Layer 5 of a small transformer language model trained on English Wikipedia (11 layers, counted from 0, width 64).
In attention head 1, each number of a token's query or key is one row of weights dot the token's vector x plus its bias. A token spreads its attention over itself and the tokens before it by the softmax of 0.177 times query dot key.
The model reads these tokens: "ing" " c" "ult" "u" "res" " of" " ind" "ig" "en" "ous" " pe" "op" "les" " in" " the" " S" "out" "he" "ast" " had" " been" " bu" "ild" "ing" " m" "aj" "or" " ear" "th" "w" "ork" " m"

Query weights of the head. A number n stands for (n - 500) times 0.0022.
q0 (bias 0.161): 309 408 571 610 614 338 555 412 549 524 404 513 577 531 453 474 432 491 677 667 547 449 596 480 536 514 426 581 566 567 330 541 604 544 431 495 604 617 632 407 561 527 566 520 535 416 385 519 416 563 328 405 571 461 343 567 421 516 324 582 391 534 423 473
q1 (bias 0.055): 435 397 585 642 701 684 593 423 499 522 218 283 570 525 472 490 556 309 568 403 455 367 433 461 515 562 526 619 480 726 660 544 452 520 511 390 532 613 504 230 481 506 672 578 538 661 350 510 301 558 646 518 223 423 337 542 602 400 603 699 478 308 631 514
q2 (bias 0.150): 366 534 400 709 489 535 745 482 400 485 710 501 584 530 504 289 549 653 668 445 425 411 320 503 350 382 464 521 452 327 546 511 479 345 472 384 462 432 528 511 474 555 590 474 446 560 604 547 529 537 693 586 349 397 641 630 240 372 447 646 234 575 396 724
q3 (bias 0.163): 462 423 514 730 591 769 318 332 351 590 224 450 494 485 395 523 528 455 406 516 426 359 555 448 654 587 574 434 622 574 451 537 640 552 247 538 680 570 499 428 727 804 548 431 566 274 454 594 330 426 495 574 376 295 444 520 739 505 523 541 546 431 391 580
q4 (bias 0.153): 293 368 388 405 443 565 412 381 486 297 505 349 736 624 446 501 524 514 665 357 521 796 500 677 460 600 324 578 537 662 672 760 469 403 366 360 543 594 656 550 408 448 554 494 532 539 511 359 296 591 386 435 425 521 298 652 639 378 474 522 290 528 723 612
q5 (bias 0.009): 374 496 492 743 731 390 506 486 309 428 515 599 520 479 588 392 440 416 626 432 454 593 550 626 304 758 223 474 289 646 396 591 454 450 291 350 436 551 716 415 601 481 626 500 593 501 485 531 394 677 534 565 264 374 441 592 429 343 549 571 645 576 644 548
q6 (bias 0.178): 509 521 595 777 240 373 535 613 616 342 314 472 635 556 498 340 690 311 668 495 463 489 646 474 508 491 562 362 654 433 588 507 530 496 371 504 545 510 382 370 560 458 428 576 747 354 405 556 400 678 639 367 419 517 277 548 426 121 605 517 504 512 629 634
q7 (bias 0.132): 506 518 498 471 527 696 665 504 546 521 482 470 548 312 592 415 375 418 729 486 352 319 456 322 543 470 281 513 490 557 466 443 631 518 466 430 413 521 620 589 525 611 513 542 605 604 449 767 512 496 258 487 371 356 573 498 545 416 331 444 454 560 651 474
q8 (bias -0.217): 709 622 409 180 613 503 653 733 658 550 308 536 411 340 585 442 416 557 563 729 386 513 550 489 586 473 621 440 374 446 554 500 477 591 412 612 383 431 519 625 387 272 525 383 434 564 363 689 612 412 395 550 481 636 639 475 300 547 405 471 329 605 274 371
q9 (bias -0.193): 494 512 533 375 461 422 376 407 603 576 502 567 549 344 653 411 538 548 622 489 464 496 560 520 537 626 617 303 515 476 575 602 467 535 501 501 466 518 531 434 336 461 500 522 405 463 436 380 655 600 499 488 474 571 443 358 359 449 670 571 617 572 442 572
q10 (bias -0.241): 416 664 642 516 478 591 612 501 604 396 387 511 640 266 453 432 507 684 775 447 348 382 252 340 318 415 542 304 477 336 680 418 639 438 398 589 422 446 672 547 449 406 519 517 445 643 398 598 651 413 717 618 160 511 638 564 509 492 629 648 501 485 556 303
q11 (bias -0.151): 523 451 485 405 513 420 498 379 643 474 458 412 522 445 373 507 406 403 600 468 589 533 720 680 580 583 252 438 472 622 536 819 528 511 569 664 544 482 446 392 397 480 462 503 404 391 454 482 378 301 555 568 586 555 554 352 597 494 608 550 630 485 471 605
q12 (bias -0.208): 312 652 404 433 489 353 501 694 600 423 555 450 363 478 698 715 335 484 548 311 573 421 499 431 377 649 596 394 575 608 482 685 542 312 528 680 492 518 559 565 521 320 611 590 353 543 418 610 650 392 593 250 412 643 753 457 301 464 512 601 542 563 463 455
q13 (bias 0.095): 573 594 277 619 651 277 477 175 273 524 472 466 291 482 593 674 577 383 330 540 634 799 536 582 407 675 366 563 482 663 282 757 374 594 564 446 557 684 576 422 340 280 611 810 431 657 578 591 125 543 542 461 344 503 243 261 646 546 516 763 545 570 516 431
q14 (bias -0.157): 412 560 460 463 388 438 475 619 744 675 497 550 519 421 460 484 631 642 237 614 552 568 409 665 636 496 492 236 450 502 517 422 744 530 347 547 415 468 419 573 396 360 433 360 497 439 478 565 773 412 379 364 968 605 565 569 386 488 406 377 407 686 529 451
q15 (bias 0.091): 600 603 362 441 576 724 566 216 560 475 512 424 543 333 430 415 343 329 573 716 542 477 422 563 611 472 474 410 563 665 370 565 544 537 364 557 560 437 458 504 431 553 513 603 489 552 503 550 458 438 506 380 466 412 304 587 425 463 605 495 597 587 643 435
q16 (bias -0.117): 610 634 493 460 398 520 501 392 523 511 371 577 593 441 667 440 363 565 356 440 477 538 483 728 572 416 376 381 596 223 355 473 567 430 627 633 534 462 547 571 381 604 406 403 416 484 598 568 520 614 623 393 415 442 709 540 590 666 588 487 423 571 375 487
q17 (bias 0.154): 505 422 589 690 502 621 397 422 346 408 470 677 448 565 481 566 507 480 350 597 422 665 627 491 460 673 305 655 393 632 510 533 510 406 449 273 666 364 331 454 556 555 439 602 511 515 382 265 380 618 279 716 522 449 648 451 671 511 489 424 591 594 400 561
q18 (bias 0.180): 440 342 490 583 580 548 525 394 391 354 473 441 502 586 389 361 537 482 642 251 557 361 460 232 509 663 720 570 353 719 460 455 421 483 549 641 430 482 721 518 495 500 623 468 530 525 508 725 528 366 610 542 437 241 597 628 439 453 509 567 427 331 466 598
q19 (bias 0.085): 581 521 334 402 528 695 466 359 576 641 637 243 378 651 605 517 401 300 526 630 424 441 588 394 612 391 538 501 553 621 477 443 427 702 444 563 298 698 492 599 433 604 547 400 438 496 308 507 321 513 379 532 374 527 407 615 587 583 530 405 579 362 457 500
q20 (bias 0.141): 870 516 468 483 328 589 554 565 493 514 661 506 477 498 542 450 484 492 583 644 356 428 354 329 499 480 589 371 431 626 309 400 511 414 549 569 492 566 373 593 346 542 557 565 599 576 254 408 599 394 398 515 543 367 565 415 631 509 617 328 496 495 537 497
q21 (bias -0.163): 573 555 513 289 410 421 496 417 552 637 546 627 368 366 565 536 430 616 306 789 274 622 453 557 499 447 704 336 615 464 427 552 685 589 567 762 449 390 399 535 492 694 359 294 418 395 460 477 629 537 444 579 438 535 858 431 276 778 517 332 488 707 299 404
q22 (bias -0.011): 283 538 535 544 669 401 505 411 142 546 303 634 388 597 377 728 669 333 418 468 701 384 685 701 475 520 225 665 392 660 511 648 476 457 575 313 614 696 487 415 542 388 562 538 360 655 610 322 237 444 542 472 530 687 445 300 793 651 491 693 550 353 593 476
q23 (bias 0.244): 573 219 498 734 379 425 137 426 351 353 554 616 446 738 357 470 754 390 535 360 456 665 636 512 622 435 377 705 424 535 616 462 512 341 562 140 652 530 531 324 628 544 579 509 632 477 503 405 283 573 583 453 471 426 158 500 646 494 574 500 262 612 643 641
q24 (bias 0.159): 309 465 306 553 535 499 467 462 186 289 612 727 462 642 582 536 375 558 441 502 451 548 499 692 230 506 489 655 421 399 619 574 515 293 674 419 569 456 562 397 679 450 530 564 615 451 547 436 394 466 602 539 463 521 327 407 684 304 455 621 558 682 655 409
q25 (bias -0.218): 502 739 664 324 617 710 437 528 569 593 464 482 385 309 635 603 380 542 406 505 457 436 228 514 500 273 797 409 436 324 470 416 648 672 589 775 420 426 524 626 345 641 226 568 378 654 322 313 678 309 553 429 586 391 851 615 294 814 348 409 694 559 349 322
q26 (bias -0.186): 300 614 383 520 610 463 685 494 630 474 402 462 600 509 489 375 413 538 438 430 382 497 454 387 375 599 421 372 560 542 250 381 449 433 423 590 600 580 602 615 583 530 628 464 412 653 486 576 617 482 483 536 382 562 685 458 650 442 616 356 449 610 542 550
q27 (bias 0.236): 468 465 428 768 451 608 476 515 432 514 502 527 685 604 311 507 637 510 730 515 459 207 428 485 436 547 494 713 649 428 510 635 500 182 582 365 664 354 488 565 833 553 690 477 894 543 456 632 448 550 439 379 163 438 432 580 233 212 452 450 440 440 372 593
q28 (bias -0.175): 517 514 615 457 596 571 641 539 411 559 482 413 541 422 519 268 346 571 500 534 403 476 412 264 508 557 540 467 521 506 695 494 291 476 419 317 528 446 520 600 567 595 620 377 539 485 463 587 569 400 504 708 426 545 674 616 360 553 415 510 466 415 584 614
q29 (bias -0.180): 540 504 428 712 763 440 434 427 533 606 666 493 400 439 512 463 637 499 417 255 515 740 433 739 351 567 437 447 436 404 438 459 529 617 663 538 676 312 604 525 563 428 499 614 584 531 583 423 491 248 411 506 548 425 404 508 244 552 328 520 419 596 610 577
q30 (bias -0.237): 494 575 323 689 678 471 461 539 469 451 457 313 624 445 475 552 290 501 421 505 361 438 357 365 726 522 388 518 535 596 382 579 484 586 460 578 535 590 506 568 401 561 675 524 435 547 519 505 679 643 433 525 394 523 493 523 462 564 490 452 558 437 510 237
q31 (bias 0.069): 379 550 466 569 474 373 456 310 370 446 558 656 533 715 421 464 499 258 376 657 755 722 615 661 382 884 246 495 254 841 367 500 492 284 545 484 619 665 545 312 484 299 552 460 670 481 177 523 29 369 499 517 573 550 351 504 681 558 444 594 723 506 602 377

Key weights of the head. A number n stands for (n - 500) times 0.0016.
k0 (bias 0.167): 387 488 504 625 787 710 462 400 385 574 604 567 524 764 652 337 321 590 483 445 619 556 487 550 421 229 424 350 452 550 617 535 588 485 349 506 420 409 464 482 460 267 535 192 781 604 377 573 507 300 518 527 657 410 428 543 289 306 468 621 571 550 731 489
k1 (bias 0.151): 531 540 417 546 461 398 491 525 491 457 347 322 324 725 701 827 393 288 603 369 609 404 403 553 448 263 623 331 539 579 417 468 541 560 843 704 472 459 494 239 543 620 779 572 840 266 577 372 452 564 595 404 382 682 367 396 319 726 480 531 359 648 399 651
k2 (bias 0.105): 654 316 296 469 413 530 677 556 587 383 569 743 364 517 639 332 161 422 597 733 524 332 572 458 481 654 499 427 432 588 631 536 580 557 619 498 387 556 482 757 551 294 684 381 714 417 397 393 545 521 484 671 507 495 673 358 248 208 442 392 534 605 592 446
k3 (bias 0.172): 274 614 600 187 531 559 558 332 266 385 560 422 465 644 422 586 701 452 436 634 721 522 490 702 449 463 648 152 344 591 596 445 461 279 460 425 400 446 219 368 552 410 558 246 750 382 672 721 626 598 541 597 490 529 578 316 424 696 398 735 398 714 559 476
k4 (bias 0.152): 422 485 294 739 524 628 426 657 659 456 481 459 661 563 616 421 258 535 529 460 707 307 419 525 392 442 325 385 528 696 379 339 401 621 740 599 436 400 632 370 543 426 579 794 528 593 411 639 530 660 563 433 594 636 458 104 459 480 689 534 246 609 718 345
k5 (bias 0.118): 542 634 602 622 253 747 505 533 573 652 539 471 443 406 608 496 352 344 553 377 431 509 344 406 443 414 198 536 445 444 593 473 346 540 744 536 426 525 661 392 499 790 766 587 754 348 661 730 579 243 491 502 511 473 462 610 336 389 641 444 361 405 601 341
k6 (bias 0.140): 651 377 473 482 506 435 401 396 284 325 348 303 313 496 289 640 288 439 689 533 632 797 343 783 673 589 442 327 271 811 485 470 707 632 506 415 444 564 511 537 482 544 648 499 326 641 621 661 895 457 247 410 530 634 536 544 500 429 593 416 312 583 350 647
k7 (bias 0.120): 541 570 400 410 662 665 518 361 462 486 346 852 738 654 619 500 522 493 355 423 593 522 462 456 469 387 572 243 421 655 644 357 322 405 476 627 450 714 724 491 555 333 577 433 571 475 461 541 493 392 375 623 466 709 446 329 292 665 404 321 545 345 546 375
k8 (bias -0.117): 416 452 520 477 326 324 658 415 548 721 606 477 568 495 501 487 645 479 329 384 386 639 385 447 490 688 533 707 682 347 533 589 649 436 686 499 741 701 534 660 525 495 264 539 646 438 638 429 401 557 335 461 271 480 339 582 328 546 351 367 611 264 446 500
k9 (bias -0.123): 582 388 554 613 382 536 619 592 456 536 235 243 427 386 563 764 254 481 331 579 433 557 540 473 319 487 610 422 658 482 440 604 583 555 476 478 634 700 589 498 388 525 386 799 392 622 587 641 366 349 439 439 727 198 408 543 727 583 666 601 485 344 546 499
k10 (bias -0.158): 655 350 480 413 309 492 733 487 612 530 303 372 465 498 572 617 524 532 400 361 323 647 274 362 511 742 510 296 712 586 409 570 639 592 561 463 603 666 485 421 268 383 536 896 667 435 668 560 565 640 256 603 276 540 488 382 586 482 520 374 203 347 581 911
k11 (bias -0.180): 483 439 712 609 475 569 568 470 200 421 767 198 512 519 445 472 366 713 424 523 482 346 607 242 434 909 399 421 609 615 484 509 227 608 448 341 793 501 560 546 385 516 502 734 535 508 632 566 472 156 608 506 565 336 163 631 581 734 597 518 314 520 545 514
k12 (bias -0.163): 572 588 760 323 218 502 773 680 560 439 642 526 621 414 532 561 382 533 605 322 556 618 793 492 406 675 297 422 478 247 344 577 341 403 470 394 422 652 354 396 334 579 420 684 255 728 448 680 491 707 481 412 422 418 699 432 517 547 772 376 666 287 445 597
k13 (bias 0.117): 549 522 377 820 325 444 490 877 468 583 717 809 329 314 585 389 465 586 527 488 588 623 619 712 434 324 433 633 404 300 525 595 419 445 744 640 378 203 387 382 764 415 495 559 701 298 518 529 531 428 721 516 450 467 435 421 543 169 506 707 440 538 266 354
k14 (bias -0.162): 521 417 483 409 260 538 482 499 704 506 843 585 702 370 393 402 657 502 586 517 415 775 339 675 549 657 437 594 517 399 550 301 690 531 426 505 737 710 437 378 358 352 230 414 500 268 608 436 357 620 467 610 769 520 602 694 496 483 391 214 599 313 641 433
k15 (bias 0.061): 396 738 498 567 307 317 486 545 474 409 895 570 281 613 337 675 687 679 603 597 625 455 257 285 408 430 401 500 291 438 694 511 761 483 535 602 606 336 608 463 460 338 503 593 577 396 648 444 427 510 529 614 525 479 364 622 409 523 265 465 366 556 556 364
k16 (bias -0.166): 420 349 734 413 391 545 584 420 312 630 373 551 762 607 339 490 461 746 359 584 313 559 620 569 252 396 349 347 378 545 738 663 434 451 683 277 503 596 374 481 369 434 346 493 524 615 656 249 522 448 500 437 637 588 655 357 863 657 513 460 600 589 544 562
k17 (bias 0.158): 467 471 530 351 759 677 559 107 431 525 471 560 508 622 684 476 351 445 407 582 667 536 484 923 399 360 409 356 439 654 395 517 284 289 676 494 434 376 566 440 483 501 601 529 446 685 462 362 555 368 654 831 513 657 356 411 600 396 313 608 472 703 692 201
k18 (bias 0.170): 738 671 655 456 505 449 589 534 543 286 504 714 399 549 464 559 489 326 419 654 483 465 482 154 765 438 828 473 399 420 535 555 308 610 569 609 462 310 352 552 657 536 597 269 441 386 286 740 524 433 547 377 396 532 640 399 268 511 285 625 693 484 538 472
k19 (bias 0.077): 253 722 599 676 529 111 371 645 556 532 596 579 429 449 529 556 549 374 445 567 531 461 687 304 352 383 505 518 543 557 389 501 730 497 381 735 233 618 518 579 582 609 533 434 724 409 500 437 550 544 604 409 458 466 602 296 323 658 434 375 230 640 298 426
k20 (bias 0.173): 641 455 532 411 371 326 655 420 563 373 468 776 571 550 423 360 565 276 507 619 617 755 328 695 452 367 569 492 281 602 452 669 632 529 279 617 525 313 488 761 522 468 527 355 356 627 502 342 452 471 271 499 475 674 288 415 740 657 134 401 576 644 577 575
k21 (bias -0.120): 280 488 667 481 576 488 729 367 577 814 573 578 578 463 652 407 582 848 623 550 612 728 472 642 70 530 312 389 631 342 485 666 561 548 176 440 449 496 534 472 352 272 341 448 387 500 329 280 453 452 507 500 196 247 736 555 536 419 467 697 546 678 775 404
k22 (bias 0.057): 407 428 495 732 411 484 505 558 475 475 592 330 354 669 491 375 707 276 513 337 691 316 671 456 648 634 398 645 490 517 508 453 185 450 566 656 446 481 375 257 579 390 483 483 761 412 573 503 388 344 874 365 474 483 290 666 771 300 775 690 667 411 411 532
k23 (bias 0.150): 410 601 559 357 566 431 462 416 288 418 461 376 511 625 408 391 473 170 520 716 656 400 372 453 686 347 741 729 195 506 564 280 503 794 627 392 536 491 636 543 738 522 715 361 431 647 457 477 723 461 586 596 673 588 359 398 633 531 376 632 466 398 328 505
k24 (bias 0.116): 616 833 475 408 664 506 607 541 242 624 572 492 473 504 259 372 635 309 601 707 577 421 307 418 589 569 416 680 268 274 528 333 616 484 642 95 470 535 476 619 558 454 715 486 427 595 387 689 453 255 498 602 399 482 422 539 356 438 522 445 639 638 335 702
k25 (bias -0.150): 289 453 698 254 381 373 491 458 680 645 516 760 313 461 632 584 588 766 584 287 551 500 507 473 211 524 493 525 729 362 476 641 820 241 366 542 529 551 504 334 300 417 316 421 291 555 567 334 477 554 633 455 557 598 742 362 618 454 479 391 637 586 581 582
k26 (bias -0.116): 330 499 653 546 431 750 587 751 628 434 291 407 712 525 527 521 580 615 607 527 443 658 505 619 377 541 442 213 502 401 532 713 261 513 480 249 464 350 441 408 302 414 621 708 846 347 688 540 466 587 533 342 306 548 545 600 570 434 410 282 311 265 649 566
k27 (bias 0.153): 509 576 545 478 279 696 624 366 535 509 439 339 550 598 544 639 355 183 504 287 719 330 497 495 638 507 553 404 135 665 383 301 480 581 696 509 496 470 536 549 818 536 712 313 694 728 469 482 470 543 170 755 210 606 647 312 385 548 497 520 417 547 398 497
k28 (bias -0.138): 372 483 382 429 471 492 617 616 576 449 276 328 670 641 550 589 387 666 466 421 475 343 563 343 476 507 594 395 588 545 598 502 368 248 340 338 677 666 678 656 425 764 429 711 637 264 546 503 459 641 596 462 366 405 503 545 432 482 527 473 340 317 574 651
k29 (bias -0.096): 429 363 671 370 147 556 399 815 769 540 393 280 484 498 534 410 557 759 550 374 430 296 541 553 677 697 601 678 490 31 647 273 415 560 645 371 730 441 749 527 706 860 492 484 739 514 703 667 413 186 558 546 728 339 282 515 557 438 433 216 227 246 391 468
k30 (bias -0.151): 368 658 631 539 481 422 322 501 545 683 628 470 646 654 467 503 473 565 493 185 407 649 410 145 261 372 309 503 637 340 449 511 728 244 625 266 621 400 580 510 412 569 395 470 883 362 787 386 406 740 882 522 419 415 409 590 684 695 498 334 351 356 450 592
k31 (bias 0.118): 531 557 663 563 203 411 743 710 327 543 834 280 610 558 337 430 712 148 487 406 551 629 553 484 625 460 227 490 279 585 561 382 497 470 605 391 710 446 424 421 499 854 592 463 766 501 473 582 518 15 552 499 447 658 353 684 518 375 387 457 345 493 404 653

The vector x that enters this layer's attention at each token. A number n stands for (n - 500) times 0.008.
0 "ing": 544 363 518 439 419 488 602 430 628 687 396 632 574 480 522 643 662 781 519 377 421 510 473 368 303 727 561 565 763 486 471 590 521 439 305 318 503 745 546 491 334 477 268 576 569 590 541 423 319 597 442 352 360 473 613 573 437 588 342 278 575 266 660 489
1 " c": 482 445 525 436 347 545 624 468 609 562 414 581 600 456 383 552 720 717 473 356 384 608 492 335 332 633 520 539 866 363 518 627 542 378 287 335 476 793 626 530 408 495 275 632 471 554 609 454 205 558 442 470 447 446 562 580 475 509 428 320 609 402 524 613
2 "ult": 429 405 650 354 416 447 560 474 582 599 477 482 615 296 506 512 694 769 471 431 368 513 540 365 266 760 498 566 822 472 527 615 563 436 381 295 434 747 543 539 517 500 346 573 554 553 689 408 220 594 429 309 443 432 597 624 497 508 410 352 558 323 617 549
3 "u": 416 430 644 461 394 514 620 524 695 591 440 494 606 449 510 511 671 747 474 427 426 628 449 357 275 700 475 625 724 451 419 660 553 381 418 318 453 773 578 341 446 608 284 569 445 392 643 377 350 564 396 352 320 465 583 603 541 574 349 365 612 284 652 563
4 "res": 500 328 570 317 450 570 647 496 600 584 476 518 663 464 530 473 674 643 466 374 465 531 562 351 315 770 541 523 812 431 494 548 620 374 441 332 522 674 676 323 411 604 208 565 498 488 599 376 344 617 439 449 307 483 601 567 545 481 438 284 566 214 606 573
5 " of": 562 439 566 452 451 449 630 432 631 560 443 615 642 476 540 650 640 732 470 333 483 583 454 365 233 773 593 553 806 520 409 520 484 394 297 306 601 667 614 404 408 568 262 566 561 515 484 403 317 667 459 371 375 441 600 622 463 493 391 322 478 253 567 583
6 " ind": 474 404 535 350 414 445 619 377 564 729 453 524 613 401 486 495 701 664 461 467 404 519 537 348 240 803 484 577 858 503 466 574 538 345 260 291 551 710 517 457 480 538 283 682 519 534 643 469 333 646 613 441 503 525 593 535 402 427 477 339 558 341 473 557
7 "ig": 469 458 624 413 448 510 581 430 644 613 494 465 568 413 494 496 728 686 498 421 472 525 488 456 257 823 505 652 883 486 480 620 519 376 310 260 512 758 588 384 336 578 293 612 441 407 625 468 377 606 534 379 476 413 668 501 550 524 367 292 526 314 476 463
8 "en": 486 402 586 419 442 555 606 374 706 541 475 524 617 493 628 519 673 724 447 450 463 497 528 382 274 772 513 657 799 524 405 615 531 342 389 216 543 698 575 372 432 483 209 529 451 482 654 399 410 598 469 469 379 498 604 596 510 463 403 273 585 233 559 544
9 "ous": 506 374 613 384 477 515 540 493 699 588 468 485 617 457 537 555 697 770 513 405 456 450 473 404 279 777 565 680 718 526 439 576 499 364 366 348 549 715 563 338 449 577 172 526 491 517 550 380 295 634 376 395 408 452 659 596 466 475 469 319 485 238 680 564
10 " pe": 433 423 588 373 427 504 641 437 672 614 432 548 655 392 435 447 785 731 479 413 451 514 522 303 257 652 495 573 745 401 421 606 448 405 343 338 541 702 647 368 389 599 198 633 561 549 601 531 277 580 409 422 502 539 557 516 491 540 500 344 502 339 563 651
11 "op": 405 259 661 420 397 522 632 455 632 607 511 527 600 465 464 493 671 581 501 404 401 502 549 394 238 744 518 641 839 569 388 632 558 464 415 258 537 665 662 404 374 459 220 555 450 441 623 464 321 647 560 452 367 442 642 557 519 596 447 314 522 305 587 544
12 "les": 552 343 546 300 448 574 635 422 678 523 495 522 627 482 578 435 686 704 447 413 495 443 480 317 284 714 537 567 787 475 489 671 508 343 435 330 517 666 582 313 467 554 213 574 552 540 643 415 393 589 425 408 441 395 604 620 562 502 421 285 528 217 670 569
13 " in": 601 406 552 456 412 429 645 454 593 624 510 598 594 482 460 613 604 712 439 291 472 550 440 452 224 646 509 553 853 583 428 602 559 399 352 232 517 640 604 459 292 614 283 546 530 559 441 433 317 701 514 383 440 464 651 647 466 436 438 273 517 296 567 585
14 " the": 527 445 557 469 405 484 590 440 586 610 437 460 627 541 493 645 633 781 464 418 513 533 431 399 259 731 576 604 863 603 380 615 435 355 309 293 435 655 586 502 330 561 211 544 512 530 588 461 281 656 504 453 420 529 540 517 440 425 386 288 556 333 575 652
15 " S": 490 376 532 417 372 475 617 427 476 555 452 544 530 549 421 545 609 709 442 279 555 511 591 396 354 700 634 528 976 477 391 682 505 452 321 262 513 734 543 442 282 589 300 642 486 585 508 449 368 585 561 388 492 488 524 636 435 528 382 289 573 374 556 571
16 "out": 516 354 563 400 527 530 633 487 582 501 464 585 536 597 558 633 651 698 418 266 526 590 568 382 291 801 556 587 792 467 385 642 508 380 396 319 444 726 487 511 309 526 199 526 482 549 572 497 345 709 603 338 500 384 583 550 525 522 338 345 400 280 510 527
17 "he": 493 383 611 409 439 564 587 510 644 615 446 539 599 587 553 609 607 788 535 335 533 551 506 415 243 722 566 565 797 505 360 769 518 409 459 316 443 652 555 509 279 578 177 530 396 479 458 539 327 603 429 365 446 472 425 514 471 565 372 353 535 238 496 634
18 "ast": 546 333 641 426 389 495 494 449 601 518 524 549 605 541 568 607 600 642 556 463 447 465 571 370 233 753 522 569 887 509 420 661 504 444 392 290 528 656 564 524 342 501 195 563 423 543 608 459 267 631 536 329 475 430 624 537 496 599 288 452 432 223 578 617
19 " had": 597 389 584 373 351 572 616 445 672 651 464 565 650 505 557 660 732 725 394 318 414 536 431 406 266 645 564 536 715 535 345 660 513 361 396 279 490 682 548 487 393 524 267 544 578 629 563 465 292 628 451 369 381 417 640 485 527 473 408 424 408 335 548 604
20 " been": 623 398 549 373 406 645 635 418 701 623 402 557 585 578 515 584 709 686 472 370 467 493 524 384 220 689 546 528 703 582 400 600 554 287 382 333 490 650 626 460 316 593 326 555 555 565 582 431 283 655 411 343 330 449 536 543 552 455 449 344 454 277 525 642
21 " bu": 559 380 571 468 385 528 709 519 578 677 400 452 537 479 371 553 673 724 471 309 378 496 401 448 176 666 471 578 776 537 386 595 559 360 372 280 492 703 497 453 432 545 325 674 499 550 570 491 284 653 412 400 370 385 586 526 609 517 425 546 595 366 562 684
22 "ild": 570 392 608 465 506 551 599 432 676 564 410 577 583 499 472 484 608 666 530 477 491 469 596 385 204 724 490 640 842 533 394 548 625 446 308 232 432 690 611 509 295 618 268 559 542 496 643 454 282 583 385 330 413 489 550 448 557 480 417 412 431 229 592 618
23 "ing": 584 286 593 463 493 556 579 487 625 487 442 563 612 491 551 587 652 669 487 384 464 550 471 409 230 666 582 555 847 521 449 552 499 405 368 259 504 748 587 424 451 516 227 574 594 580 625 461 280 576 353 396 359 417 626 516 621 448 391 350 473 191 600 596
24 " m": 522 436 474 444 322 530 605 466 604 575 412 453 588 541 388 564 676 793 508 340 426 498 479 429 246 708 559 630 831 440 327 576 422 374 407 272 533 730 598 465 455 575 240 628 520 501 485 457 213 680 439 423 453 541 642 557 468 461 485 458 543 433 654 541
25 "aj": 540 430 563 511 406 459 620 419 504 529 470 501 624 521 459 541 618 786 525 455 390 518 560 510 251 653 548 579 846 581 334 649 491 430 430 185 492 752 628 459 309 584 193 512 534 518 538 422 366 541 504 289 430 525 637 487 502 572 400 334 522 279 688 507
26 "or": 558 310 488 399 479 501 564 456 573 506 454 473 659 446 491 520 697 815 534 375 526 581 524 416 321 750 464 607 813 624 397 562 501 417 449 309 436 732 517 365 357 639 127 645 507 451 579 404 400 622 468 437 381 492 645 596 516 498 410 403 520 210 525 531
27 " ear": 510 447 549 489 477 458 629 476 513 612 463 437 616 591 453 599 671 895 493 333 355 559 419 547 314 597 517 649 747 633 368 597 628 360 361 339 446 758 547 403 376 609 196 604 532 579 440 442 337 633 470 364 399 470 582 467 583 451 343 364 450 293 537 552
28 "th": 632 445 461 436 499 480 513 467 546 502 439 497 637 522 390 513 651 812 577 457 460 568 634 449 312 633 537 633 856 543 482 598 497 458 376 255 424 677 546 485 392 442 234 660 501 515 539 475 221 639 411 367 372 450 659 552 593 499 348 263 468 227 575 618
29 "w": 536 483 426 402 443 513 531 513 608 516 359 494 533 628 528 547 678 817 549 384 571 564 519 396 313 700 491 588 815 463 323 687 600 456 408 234 438 663 532 340 450 500 221 620 517 489 583 423 291 624 341 385 422 415 653 564 555 541 373 471 446 247 607 636
30 "ork": 561 331 530 451 430 507 489 520 572 506 472 524 574 450 450 550 617 766 551 434 441 566 665 327 240 649 521 572 820 567 452 673 616 426 425 232 413 655 599 374 421 548 266 647 597 550 601 448 258 562 387 323 409 499 683 564 571 463 398 376 447 229 540 627
31 " m": 538 447 454 440 323 538 600 471 564 570 418 460 599 555 371 568 696 811 520 355 429 508 504 436 251 689 563 638 806 433 307 568 420 387 416 258 511 710 590 444 457 578 235 623 529 479 486 465 215 673 443 413 478 529 665 554 466 446 476 460 535 462 658 544

Token 7 "ig".
Which token does it look at most? 5 " of"

Token 9 "ous".
Which token does it look at most, and with what share of its attention? 5 " of", with about 40%

Token 15 " S".
Which token does it look at most? 14 " the"

Token 4 "res".
Which token does it look at most, and with what share of its attention? 0 "ing", with about 90%

Token 29 "w".
Which token does it look at most? 24 " m"

Token 8 "en".
Which token does it look at most, and with what share of its attention? 5 " of", with about 40%

Token 19 " had".
Which token does it look at most? 19 " had"

Token 28 "th".
Which token does it look at most? 27 " ear"

Token 12 "les".
Which token does it look at most? 0 "ing"

Token 14 " the".
Which token does it look at most? 14 " the"

Token 16 "out".
Which token does it look at most? 16 "out"

Token 10 " pe".
Which token does it look at most? 0 "ing"

Token 18 "ast".
Which token does it look at most? 16 "out"